Layer 8 of a small transformer language model trained on English Wikipedia (13 layers, counted from 0, width 128). Numbers have three digits each and are written without spaces.
A neuron's activation on a vector x is SiLU(gate . x) times (in . x), where the dot is the dot product.

Input weights of the MLP neurons that the questions are about. A number n stands for (n - 500) times 0.0015.
n16 gate: 553524343491574515561545628481509554523543611413488448488581500664626228531713357604583591475441500315433596400485682616519463491603250448607374512643424429460607425314556488625563608570366551473281556503703634570488521583743440484467440611500482576332488673764512561584518697446599460567669485515545558399637628531491488500524397618295440416559500565500542573615357545378605378556455
n49 gate: 423337325467606418493356618487461461531395642473381422543373618570530419441624552461589614332376602458289510403416791503530638605527570477442328487523558533781572561474520507267670421364386720672593437419634548441610556710748378389439384477522510641416300420513336711500507516616580427595335436526404398548438379460545503345536450616553456583328237440537516662397428565500447426411600
n51 gate: 382313562629662416577414619407517679520753613489582573332536199288521559549594542646441490482625613585607486410559507399365702565579679356517578657371427429616308554385278627468411665600614609438482313404589650671490633433538545486452524595510625535586455718405619546469412444435546725591402768422330507527622448496527353306437631557549536642592553142496414593599269455458588428479524
n63 gate: 612514601556683522689557645504543611708496577623286612475444646454423532252482587304569489676448674589532445325389511620674548617660615405603430493384486522559558448402676595515585573619589546730405364246532564435522467467348557623421221599774489387463239309456337771425496554597559449417273546463624511525688656467511458358206287345646511419544394533378446478471533443688779550489453
n65 gate: 515526504394376563660522652443592661720380478473504644355447667362418581358518526648332640676451554533533575473485598701353465600629371481536500261481470523470333619437774553571478534393587435651440616419464722422673746329496292698489313958256685351454273493691370597445594637383625571404680383538554653652515563459562301485485446470489592390541563549689647305421675573596534504414515
n69 gate: 297463581559614390377460507472551524743373583353379677401403346497517341476507401619319561331528617553432386549547480490427739376594559411407503281524466324617292630483479521394477541480273726500269466332700430725392565603449477416551345610584490798667386656541316503553507551540535510443462627410550462414595619613801520539302598434613511566538640410555487547452480645442441607345608
n110 gate: 417491488576476386563266547332455365536611614589526616566369468436596414494533321592524607416622550599473558644509532554552520305469756473538389477408616409250545789380467385506667485698424538592512512462378538515595587512446521445527503630579542479540715520545634635664473530479373590429650415594421350599601458401532549276464549606368522494639407370476438518573563674640473593572485
n128 gate: 556605305618696507623643583486503681580668401500346436609403450503575436555541453524459399600538528540463428549537693554514513609392211390507294513259665500634718283606579455476653534584577669601490555483563573385561712462544543427423255613667530527542393566517633647753274713533573308609538607452580602566517534558523409245408539628640468410462411310497430510476626473819490563411550
n133 gate: 645529228385387642767463817526541631668743538283206583325492480500462545324752483616525533458491803423389479748385577425593585504287474462463517338512450517651354496446723504437512399344394614496323441451545341504578467483475369491418258525626810621717119520337475370598429686545508458535588815672342137544574409701549540658413576399521397500500759525534463636213384492583609394210406
n154 gate: 767567577507557621372378563711493525603647385449510390390663521312572658289634383543700620417453611646306561569500486578471450419515536443542579507550383388468475452464399450550413410658358448437399496433354802592461536507337577522409461522615316707580640549392184514611618695770514622448532535550497268638553575561608452573247650395504357688734425709457539542367461764521680382414461
n155 gate: 367364511379258570452594302523529675587634719443119404452500471431574507374662592831526639683417638745339279625551619426350514592575383504594530514467504358552341633489522504715580214529742633606455552558435471533222630382452482296347394604594596463477405435333544455453485390493414351722381456623611407457423570563728426587470567609585637605686611478504638204493478555478478460597562
n158 gate: 789415463485474440481344873420496701709396481250536493352421427692466540627640300526623629347530527453360605374599380715689649327341443522326564392519441399616519260270481500712438541529310554573710511394514750537408463533507511527570599541435375563352372684623367474409605651518560481531213372489547548626581552571485425271597482406719531447519589365560792386647541533677507507507346
n160 gate: 456593642456565532457521591562632532403536554449549450393631374423460511363507625639482394702401358598550329720511584457536500426361445547479428354432475500453521397414551529575146348656335594394395402521451577596425615697436317452320556688504671382825479395424364875532670479549522612333514433388493536632439707460728281640711328449669530267442536308558422493340468567439478717431366
n165 gate: 431350740568663433299503510755455452553387727417465374349407407572560521603531339374708347330705427678256525511601586366575523617511633274411465479605615664599518522342447550482445344580593647371330631528462658619361578694426459464739500393397535511504528527429307376510461531573586681354603434486401362582685346631762443511324652529507467604585592511297427615550388490472312531504327
n167 gate: 592345603677503490448449564610497459558437500429326635503472347270786486381621493490438569517500709551455584475531527514549646514419709626446675645472631493521472397368472567705602374661397662442612440466605656517448326500497531507322452616415679569726520419483455584422430665640454510770406745490389486389466510542449228411261607472764700729304357542468432459324545613469619415314538
n215 gate: 310444490547513609275519564588687643562327517459432648437355345413573660483474586642530670503595627413385540476513435477493673603443615297310420255332664543440361391606550573427484500657514526595600510321439542572392540308507477442513393517474523391638386555463358616494517464533540533370470633413510228603536549580636396446490906466454517550523513523547594533604384582497487558290174
n218 gate: 659483397566609358372612477503584626573514622507460399594345592576551443347570500520389694490483430477554517438593381456641462682669431463484432520540376572548476493473493527314500432557417664620340640204566480671339517412265430611270314415513678541700440539357237310530633581357582425584388540572569510621527473405708310358473834408571535716432510589486556457555422537719483348456530
n249 gate: 444504311684626474544633493654369460555515618324532562218500593471563377581759347617485769323751622625594805342286547467645455409665466651271456425313427637382522557471363611922583559482560614540559563251493382642645460720507608508406276711565664500545486579592463559478600639536586618428482478496361555507453646600536461489346718452515458414500566589567579631567573562423515658370402
n264 gate: 564542500508668527701314489381508607573356445484561635384677409387438420446396361546380485473714649606538594512427428268355731608374504492285597609654204343359508524403586676787364590573453406699500340690500674585619407717515637504202424676326615663464550617410523442341465488348775484508325409441387570714485458329500356651310545543709560602680675343429336630249434576438242576488420
n284 gate: 432518440429693439491420470463419407412396552664568642536568402503543437473491579515546575650519462547764506562560411509432709503460584619589317441691720494436494441442307598612461521449497633674509601587669583693590439546518583516641387445657494427565440562576376649719448473446500570450454503534482530591422467372723343400567436601570647666626713565565628692537318551579546488399488
n307 gate: 440455339473546457229330545457377532488513339363532510448553398436490503490464591500562646533490568691422467681529688575384646351613116638650619414748406576424320742438615553474283585565490716458546322535433561588539602526526433447571465559586539631580568659447657461612589617580397559466296462362360674399539419497433438426467440493376547649642549497619555684368533474588510605388426
n16 in: 625600464652592518494372595466355572600503586441252391664410551515368602329485442439600611644422573559593278453590506436614528692665503641607426337588428451482637650311399469424554423590587387377543571467539601497443637460424473360662416525485503625469497384423363540506316328494608586566509500515473509559267488586405529275576480411430378438733506586441530392688497338558374435537452
n49 in: 402363579211664565546599449516497346627478417553388298497462527548593800679341561549503610571500615611558450453558539488353480293469403528416457635687384401581371399414364478534659571591525428546550593295353620289470565598524654695452421333623500432569427485568512472419525586500478444561534370500572445402445570571539588645525367484549607447534426491503551503422273615512711332463449
n51 in: 580704556605589550450500393269500503334468582644514743284702493507297483507525331303461346464536688397489378388437586549532530734814561418607322596486444453586380395493668618429424489287587359479571300580441579641332606574412406761594549464590662642518462435447680525261475377476726443716411413571479628531669412457545666565291632547553394396514486443374406713647433409345471427579469
n63 in: 497741566405484282577497503601589377491651487546632576343246391428445525667478395417676639377628603310446613395563534382510434543637167378509532456577411539552375418446513529391478548551425500589642571371637384468288532375570431657528163474456436519379519556484535548525436675601364616530426651655416510531478628658550610477458497500542556549619394604260560503558305573506468375597434
n65 in: 362600709645716389351280581482383531357510514716466583666645429547490548479428724448524654545642691581500437425336588538419335432504634357517500409628356391640389361559437493517463695435468419466458413446524409300558688656500442305367555462524411254489520331646279632493333328650444559529559503549456507591569652472619543486722510549542653366633486518542660586700559650434332557808367
n69 in: 530523578520473374523665429413493588614397540527400710523379445545666484430513336638464523540470651423585460436617423523497620548779598729519361343615330390344428710497423437493535241441399323493364433549567683497712536513477652621575510467484392652470435551669467517439417369490540520292361545513587672430687319586532686713592430781655497446523470523447536383410523438352433368493737
n110 in: 547442476378448534454473565472464671428672629519377442524559497363580431509512521716381261703453592592606382616624751512525551601488565577509491467454570627580595409408352414677515561512428702563432716575670446597467714356558575472370539263470561393525377598457436393521565385311481500440454542636452537544670482340479538343640459463598506407555573426444386582512378596579703363364527
n128 in: 342314513449405513312356556586653704513355436575464197584589588552588503332400507410517573507507514621566385569407615487776597510493483561562615484426556605476590459480520490399402493513295435503355541678631480567722581624527497569546408361556573483394503343672400588300480710503439432462675434223363265572716269500493580493440555571581559497382500578683622560324607454383767611612563
n133 in: 459384511459335379744339432370413296712500533366450500347511308625306450632413446663412518371679318411594330507619425646293575545318675408550452734500590526401416455438301577507561775381496507583441504367351589685594489394536554407227407441536551478704378429295565584482570475543485548364555672526248668440793642570414625657343444614420635311445445386640496637378380331384456557471414
n154 in: 457236521453313384654445384668392497372384489278528552496407753421496486282333612479633576313532467408705365583427654181329536652611504370562715483479545560500451500377468599472521324514547411483673380355661473451316570258622352389431393433462507574661452524391507542558256493338472666591518397659507648480514552366462530604381550475440536600550549578429472462411318199315376599355358
n155 in: 535550600524432568520347513452325507379483548472480544727490503520428677537470567432653651568555504622601455472433686723531440346427348548540336322632382335538652636700408572469540302597562573336476466320540510621406605693436616552416553288606439609510286398531686302523456530223366336725343423353665367622268632701593435472510432503565619266370486459486570487418459543439514530606400
n158 in: 355675353348458618199392578744548350655608545475687607472482236378382619649404548531535582385443453598425423543739524324493332529472398385544636460479425584591552400445381039507527340387479412565406577480439625545459438559534595412398640615378369500627592561417486566669385462568707688493358581688534680473442317354558407518424543521483461461458400609563527579525455237600357436493527
n160 in: 411579671373650507583344520585503466458618340747344517562644649449524555455490510404562421434443550682459402791493723614314487529376369444608437601459716101462417582642601416507341465387440365719535545466483389548551517490590490380411347392574727497553303402486680406514413442558219556554444439507601316520510490535649573504645381553548582693346393437661347544430531606631360486256428
n165 in: 532571578591358562754272650661551503455472569314386606394298473406600585593633503647575405389444414413486316697561570425570551571581423483457286503609490434310644613685289514332430590385346233510303611476617597398412607709568439360595432413336445576587449493607497555540272497426608600539603736417337569420708387552406425268582579615531472615593479479427385653556449524678580537632395
n167 in: 537432474430585562701366522450687631536598422440287464513629519560516676386523539371490609520530284484436523600420329481444339890520573510630556500416329349457562693562369566601605382522606459535559585430519335526506604490355376633676452251548613594427327449611374409256464594586260500466422583507601552500310422578589584630403500625503370698546588609484669526454591532500624411405500
n215 in: 500514518591622336429427417602359570364404407377605507436439542510550398425260337408358430407300618528581648489588326390532424728642554354389303438564764432421429244528751611454660525605754393521604378626445368419327347425567636518335510450503458351591455368443465529378321345458687389389618587547628625572567574661465578292525585723486431478464197482572535556694532665716403604557346
n218 in: 561477284693437566321477503395645497339570600314493414407433678594587412527655480546493598570788197274523564493369600526487416394612459493487330500513401212490513629490520467536474600608466671261400473656532484418346364682520536476333582396435355815605614548577629363623640612331507423558507393326361473519503543540555538486503487487590507439600490295503520444550321572520380422416369
n249 in: 306370571549604738576406604669459280445497469384426421373668513288597330524380665565521626462507611497422584341565443459664539379518454379443483470785445312490689557314535413441453580398595591449705430595544624503418369672466551433422483392510500486472453480528500458332517514561615375546545375767601452731599291462628618475311685688697571199566590500535663653301497602596493453615368
n264 in: 489617349656676479450688503257751647527461604653465458393272757559618335407525316500521454403256456656412453485296364656522427378384427536514511555429504525507450412593604543479493758321405451609446604462604368468327368546433549460518314439458744578438416413482457532413522507601309403297672598525649721528694585521646486471432497659596419471443258529634539796669546402266579479701507
n284 in: 646533524444469354515539550351464455474408521618470397621299497334528311549651464494372404549385468580554395628323494570593554742581531613595598438512618598368479285439564666457554424608450411563304506354589568252542354509497434593548527503420497509556608633295579466458405579479565638431537533540521381686394430555420474709354407552512675559463448395281374359540603293476423411571557
n307 in: 453516494490549921311561341497616654381549723337625458750477535398520587654568500506568616546433473557468404490542436620622506520500563314414631611549384516631503493539382474513475585481576373416382415481598563529381608445468379217458455553484406340527580586569477422579500642487526408584457267658680458349452529353522603433692438299366453497349383576480426477704672683364477608497638

Each question shows a token from some text and the vector x that enters the MLP there. A number n stands for (n - 500) times 0.0088.

",": 543433611591407513421401465545407506138487545474595436429501543549496489444444477509747464677435461401518467582626502435421421492532408537555500538470520560542451582439579531594508433513516431588440403399487414491524560502572507521491493536363539433509379441440549500544549440487504477478483421462573440604545453428474463569564480498550570463423536487482438473533430475499426552436534
Which neuron lights up most? n160

" from": 576553609491403529465269547423682484189479431521682465551404485523429438496476495549559546511393494439552534542557438565402453409558390472577525583564504526453397424388484470564530449381602452483504445433540425561549563399577475576542423541591531406548466528401454513565422550579393483493426519468596474538493484506584661482492485484660462538395467415511381580635386486438475594326547
Which three neurons fire most, strongest first? n160, n307, n51

" P": 409562668603386443469465541544499355409395514577483428454562606673535511467570490480521524507420550447591453571587401592583678572642533547532435752419535507478583491529697463622545659589538502466538439548449311459507546562520675555511508416594501543449492488434590553514568346596502360545516540472548476675531495479469621423567477490480507509481441444472588556575646378433556497440683
Which neuron lights up most? n158

"ior": 500505564552519434401453328715576536294421451504553566410468609403609611508451410413506527477357628498519545486447496475633397584548344571560540448525501518454438474628553511647425465525452491669653393344412464449488478542480486569481499601727510539566558501487510655518455472445380567478660434534589445510352493448458705575558523420504432526534381590337680447635568526350542413554418
Which three neurons fire most, strongest first? n154, n215, n63

" S": 484557641679447480465347492439609198362361451541586471527619429724511474518501435435604493583387456315500518421545404488329570519473397387461526733539585481654497474535547607617427505466445484441521444455442499419497519334518567445631514653580425427538479477428467576519486582504667412494473473469586502682569430508470534547517464573552515432545505424555430513512520433453601524432583
Which two neurons fire most, strongest first? n110, n167

"/": 482447482608429595289401426540405585332514514544589514613424458587532425449572490498562552531407673443555491299628467478654483506488311504481461648384519294464723425500578463429479475378625451311342274645601436520610506534530393522576605650459491436597609543542477515670615409518429492489403398469447453322448399631567469593382501445466457510432516520342584528537597421490491520699494
The most active neuron and its activation: n307, at about 1.6

"s": 533506560395499502427389464485526471232525425498542394531431557421475515489474503464572526486441580415464595452602430457538277571520406540486514489573582464456526533589413427516483511582491564560618421531505365481462549455556497551481465606604451507451508452436439490594490684525553470501493513390468454555348524488531581628596515554634596545486440481404474497576531502442464465420472
The most active neuron and its activation: n133, at about 0.79

"ed": 606443500514407601463334494353511443224517487595650447495292480457502489431578420560430459493563385375433513434510546394492431514538431465527655485458516483530595479357439544535550434503520478475620631549390547394533506557514462639456396496393384568564549568440391558571595408524400570652522427597594621775418479457435429361599462492465466484465469480612481512484541498353433507368600
The most active neuron and its activation: n158, at about 1.2

"R": 490418501641493402295411416465456452307488479623501462452475505622452412501524588497534664548426645490480527485535416426393489513438390570604569740569544515509524597396648432647487451551584548520479498515641395445584417690535613676625497664574445473597505420423453592631513489526545586389587459520500510483480267463621585608505523446516548513450516391636489512501527408586490430481649
The most active neuron and its activation: n284, at about 2.5

"6": 545479664569503552524431404575457503276398473535626552553454479449468503590524430419483499530428506519482553580586387510517527588602505472601560495451609438521604366544532555536858527532430507473493632374439497483563421602274506527570519452531588481452460462382543461518530569476529464430633523398510589422470506559549483475522445427513539588487457543517610486501536471397491391641399
Which two neurons fire most, strongest first? n167, n284

"estern": 403527482814529393482447566496534358359604418569453435363626603443517568467611536373607447605372487538425566452407403532635410440536535501554580365588530474607545481552518308525439509499437500549701549376462398551504606492460439578489650508629545410616513336479420618507435471479342531388505588540660504369568567613563471640805504488602531464467437414477559595470519523411549542555457
Which neuron lights up most? n160

"ip": 506544449586440426412362446620347587467379527639453250498539478459610563513558340600532418487509376525644525571577620481521566615676564462532380596488490438301640655565471592424533556561640511469394483455535593471547616747436704341399583536525502508503618462629539576556423520498508543624508475439556509492607250614444544348431451580559617589618410373473515629411534504403657498450632
Which two neurons fire most, strongest first? n165, n128

"ison": 405471446466548430500421543731334376406354554485538352432483579561633580584574492411639482491466612463512531463578515349418365551419460463494482419591431506427654619619401573496430533504589524356637352633461466554531478569347461630511572563548470459512556629610459384689531476377336576455430579619482327363528418657402565518585543310519474635498321350525548532610451457476461538479595
The most active neuron and its activation: n165, at about 2.5

"q": 437490587558571396441582574577575549414551457552428641538428471655435581447563681532486534507511357416467472560516520514492375459545457484565553574461383391439579436660406339597624352549476583447523719560554382320497460500529430514547608756572432544450599397581556438371562422474595490459641477512619379373607428676481641302391544481492521431503416443516623598384527448522476539682673
Which two neurons fire most, strongest first? n128, n154

" not": 661335537555334587509338422435289514366457613469442385280352542365452604486570497637496448464456493365478676519457519394342485473635397447567590609417576428386507372593441642534477417491519642414554523357407514428592487517580663506554486595550357315511615361631529697525509475594469487417575599620533457692462491542618555544575471561539489423493453631528458455569596576519441482489620
The most active neuron and its activation: n154, at about 1.5

"\n\n": 497563547442351472403413444488545393291484554531592551378427442626463368482494336526696548432363468455640512540511453505517579503412534403549555470524418658424665532344592387616629415555629456584500549455333434621494501547534603490586542506443663347543485441471478500556571578502448408628568300521406547620528468429597476558407535579607540437482489328484471541513466500441475569485647
Which two neurons fire most, strongest first? n249, n264

"–": 534513476476499595296529450483507505409420370591521402437436537590553416483665483479467476566464695399419493456406380511634638626364455493639557464403491452515451654511565506429591386344523408485360495604517460526619512479482483544604594512386532522506582456380491469249489472509383567324572394408352503442412402490349561638493394528581507635494464570339518585601442295434374368443389
The most active neuron and its activation: n155, at about 0.85

" day": 631462392566346475500452363404615544371423619499709370467411558506665477488590360479684532394548576359428585390504488309387522678487275360481558506394518463575313510624668579527558484551741354476613517375446429414630569456408505613498522491387472495557468429463518566519395616529492457403471458553706481647552416457344511490600399476431496526420356606534424527468394526367506526467554
The most active neuron and its activation: n215, at about 3.2

"007": 478528523531463533403456412464441466163508488587514474519430496453522438575598534355525491509565574352487433527475522487600408483450469514548528441554490468505539589521537518429553427610353437516686478478581393542617471614487567553546534559548425443449475450547401466521492562365413682503579586533441547435630482446462489546530543514547515498552448471617539570513541331388438467465578
Which three neurons fire most, strongest first? n133, n215, n284

"m": 700513554598408467401382530365538525508451533607515516255645310553485471443476496465391513491381651596540522497406367409648525450451344542516492444461371423323405372535574724435431567618424430280481484537493561346556531476592519490507371618438483588482475358392500403574442476362426437639515560291649538540461439518478813582285516649526589497551486337475388523601438419448389559578423
Which two neurons fire most, strongest first? n264, n51

"3": 532421508526427592566430364570354484330453492508487515466392464509556526527542421451549499477470587475448470557598460532597483408551424524566505580526550463554566556495426488460878332459491409474593537418581488563570549636298536585547485430490570601458550529405493424579459444357502448501608437539624588344498507521377565537491480448323539606484406512348573412549509403413311433569541
The most active neuron and its activation: n155, at about 1.3

" /": 618439349421582540425584460573376432342501585347492408487597502510469493608391498550456549605536584537338481415519505550725533611490326495603507527524494388458719420537478484554590245348427306317491634572597272477551601481497577491497569648601598458466532643572559500340663489443410549507595396495519464475555381642408690702439587555683452489429463496452417510487476327493514499432509
Which neuron lights up most? n249

"'": 400439563642540517438436492483565556387578539560564211452516421519536571479467427421432471446501572411438505406572532551729468659599170415416456334567485624435460494479325348583520495509596547488553442568416481325552531540387559709505434586501356633577602553679476577492421493494612387560551453511599321542432427515327502566471562555614458561302439473448528512590535448306630375529419
The most active neuron and its activation: n128, at about 4

" A": 525472756515407534323542415484511430437340473525564626445386562640452586496557502428367608579513573416543502550585429520517544584388375535590510613553561547559595457538395412566448368528500605479605530400525448576535408425532627575556540556593555630544488618465516390467493378460515418368569617542696603271606418660276709535490456486484512544652655493322585441585573551446298376506621
Which neuron lights up most? n69

"us": 373625518364403562545593561494698531486398425634357379535481529592555432439528640470493632496454567379575373435556417542446383395607327666543580477391412425599603444662371458459602387576429568503420505309362479405474473424472458473538568492497538459538442532416429351679722404520640421416660435495493359574650440580452676503444463535582441369385442533545512495511463399574572584606702
Which three neurons fire most, strongest first? n128, n155, n215

" ": 489462590463435467467438550520407567246415404534588429523419571448533464487500519345468371457445514506501488487404538555609583508510468507504473612513560557500606414563642475593653566471489347549352576420584404594551502302520670533702580585441435436517506491425419537474499426567465505310687471630597493430478476510449510547438397493563502427553408462436607512588499378428418354420501
Which neuron lights up most? n218

";": 577545567509439486408516557431293506278438522480433402585537564507434459589552460518455585544504596364471490362561457635691418524632464479622707498467434418423510438468511477447689484428499430442521609741664500476521627500451572578389499588220445368524544524611462685435625482517454498359603404574564558511445453544428506466487474509496477513495552481404510404632470455480384485497518
Which three neurons fire most, strongest first? n16, n65, n160

" in": 518489577523467592421412443451481451209525555508499393552455579443429465468479433582646403573461507541468563522641462552534419399549318513667500635513557590438430463461488436576418505408488524475441352498535403575604548443509607590559524622599655456480414437532507518572517471556467418617418486470596404596642497477569538551532537522601501526451329459620486609576412491470421566408626
Which neuron lights up most? n160

"ut": 564405482476463604554442410515452401393620530573515428451419616433584447656536420421502590417582549400391435543511451590386460618592460638513488508465429475513631620427475423604513341509641434289653574614402620489539486526456557633559533697456382384633490668722571444497370521474495592529564450740509392621459361417413672667598533500512398596497247341507612487574568502428373418398372
Which neuron lights up most? n249

"ated": 514460442429499463429260505466505623286530462657632497497361517453501382474413411363589491588416586468640522415548555507385403425635342423621555538498540541503478602316553564415529502556560275562595534419379615392651482584472516409418585474576426541439412543495425540480488504521342513685496460647606528578417453464510552456631506511532470510513340449522444499501528412405517507521514
The most active neuron and its activation: n49, at about 1.3

"5": 567390492546426573492333394577393471248426461512572581494391448506488479525567428444523568492427646446513543526598399497559484559602382568565537584560578457531628596471543500530851427515482526501614558386553466492583528687374543619601444581502580491573395428480529458638460512485478461511537469488542551468502457489597492572506505492479457527466425454474450531476516430423403467513585
The most active neuron and its activation: n167, at about 1.2

"in": 409522554479243365580475497471370438467461385562493411262405491539435546411657398712486551501457677484428582481552390567608397398692532635632308501504443439536421390489461470533544407501642636555405354390468520464572518339521524635521366388541438456518601605371470541586549397567536618333498449524664385654579466629364614509494442517413600530465436521291575425585525442339421581614618
The most active neuron and its activation: n63, at about 3.3

"ath": 601408460582524439380326504315454498353477562652452623362542532531586493432490482543701507403427555413501459553549432506507382539375449401519528447741448449402547502330468343495583434558523437716478566563400400429602469676471414547599471571520588552583437493451502587434462416602531394439495563518632540666488355642598392609656457544585569527422445422526472499485497464309288549578581
Which three neurons fire most, strongest first? n264, n160, n284

" University": 370495322660461493468438574486557527244397536573634458371613580542551533462555500486581475490356238456477336550515488472541452520546490515497402508386562502537483597664478475487484449504483607388614498608493299434560481486409496517481591471687617564463484437463478608539554482334433470537510505516553418243420402542466625623630574457576476668492495314500425479595472409365531518480502
Which two neurons fire most, strongest first? n160, n249

" School": 478451222587439501355334570602473508319495416555626466389550591523548636505543487447727575453498359493516366507523505474472425410510465438509517521427502466498487556682470527502503361527573448255666496666547341498517464587443481628410723482550466578388496451582547606519475468350472503602588482523496347344400459479285513552545552545487450599536472480383536528584494385369496425440447
The most active neuron and its activation: n133, at about 0.95

"ond": 545575483611537552430330458663417481321565422456618462382398487442544470421507492515612442436378576500502500649586409557591452598447496491566580508471453385607663541535429651556523418461517529456656396543433423490679466477535604643430666520508510343695529550494488594586357493532349602555433645453537431476408473552309598596517559428637360453527452282390534466306526354376421471405438
Which three neurons fire most, strongest first? n154, n167, n160

"16": 523519618613571377336503422478417525236592539560530538485370555456544468518585448397493491534495501505516530495625449531479446502515415468581643484575512409438619518478505519525680418543380534478684527525502467462646463644391435661720576525572543452514522548349435373404418505467403474379574498516545524433421485594468508620570472488554511568489554551538608455611447318459392432520533
The most active neuron and its activation: n284, at about 1.1

" June": 457466609593210409532417479468482411354469557598552492535475514577487518394435436473737445428485521321430614584609389424324435476472595475533593438317555505452377447524407595541489535573509371413656515413515525527667357643452652473524379570391495470458406444463559495355447555594484582368410420566538480647614486448585685636499404305482510469346474489519543596575499482418519416348618
Which neuron lights up most? n16

"2": 438503475615458601491385477509304502494542451430459513446538456427475399529611425479508520475373576468421446461633445533488531458323402535614458522537504543459614482521544521414894383607484554476703515399452492540527529571464461508445476516385473575577540531542508507622392506369454482550580505525507578265542505508358577585567435425367647649457371609496527587489493266463503463399647
Which neuron lights up most? n16

" the": 593491635417517498435469476501436454334572391545574388488444581423470486487331441503564459469413521450503467480597434535496241580480519533469476538473586455516522601586523401560558491391468573594637510427455391620465517463578511505499524609498548437537462456605412529631599534546575474533481480505508539505428511438580631492537579610642654483477425445416387547539500506536413462454522
Which neuron lights up most? n160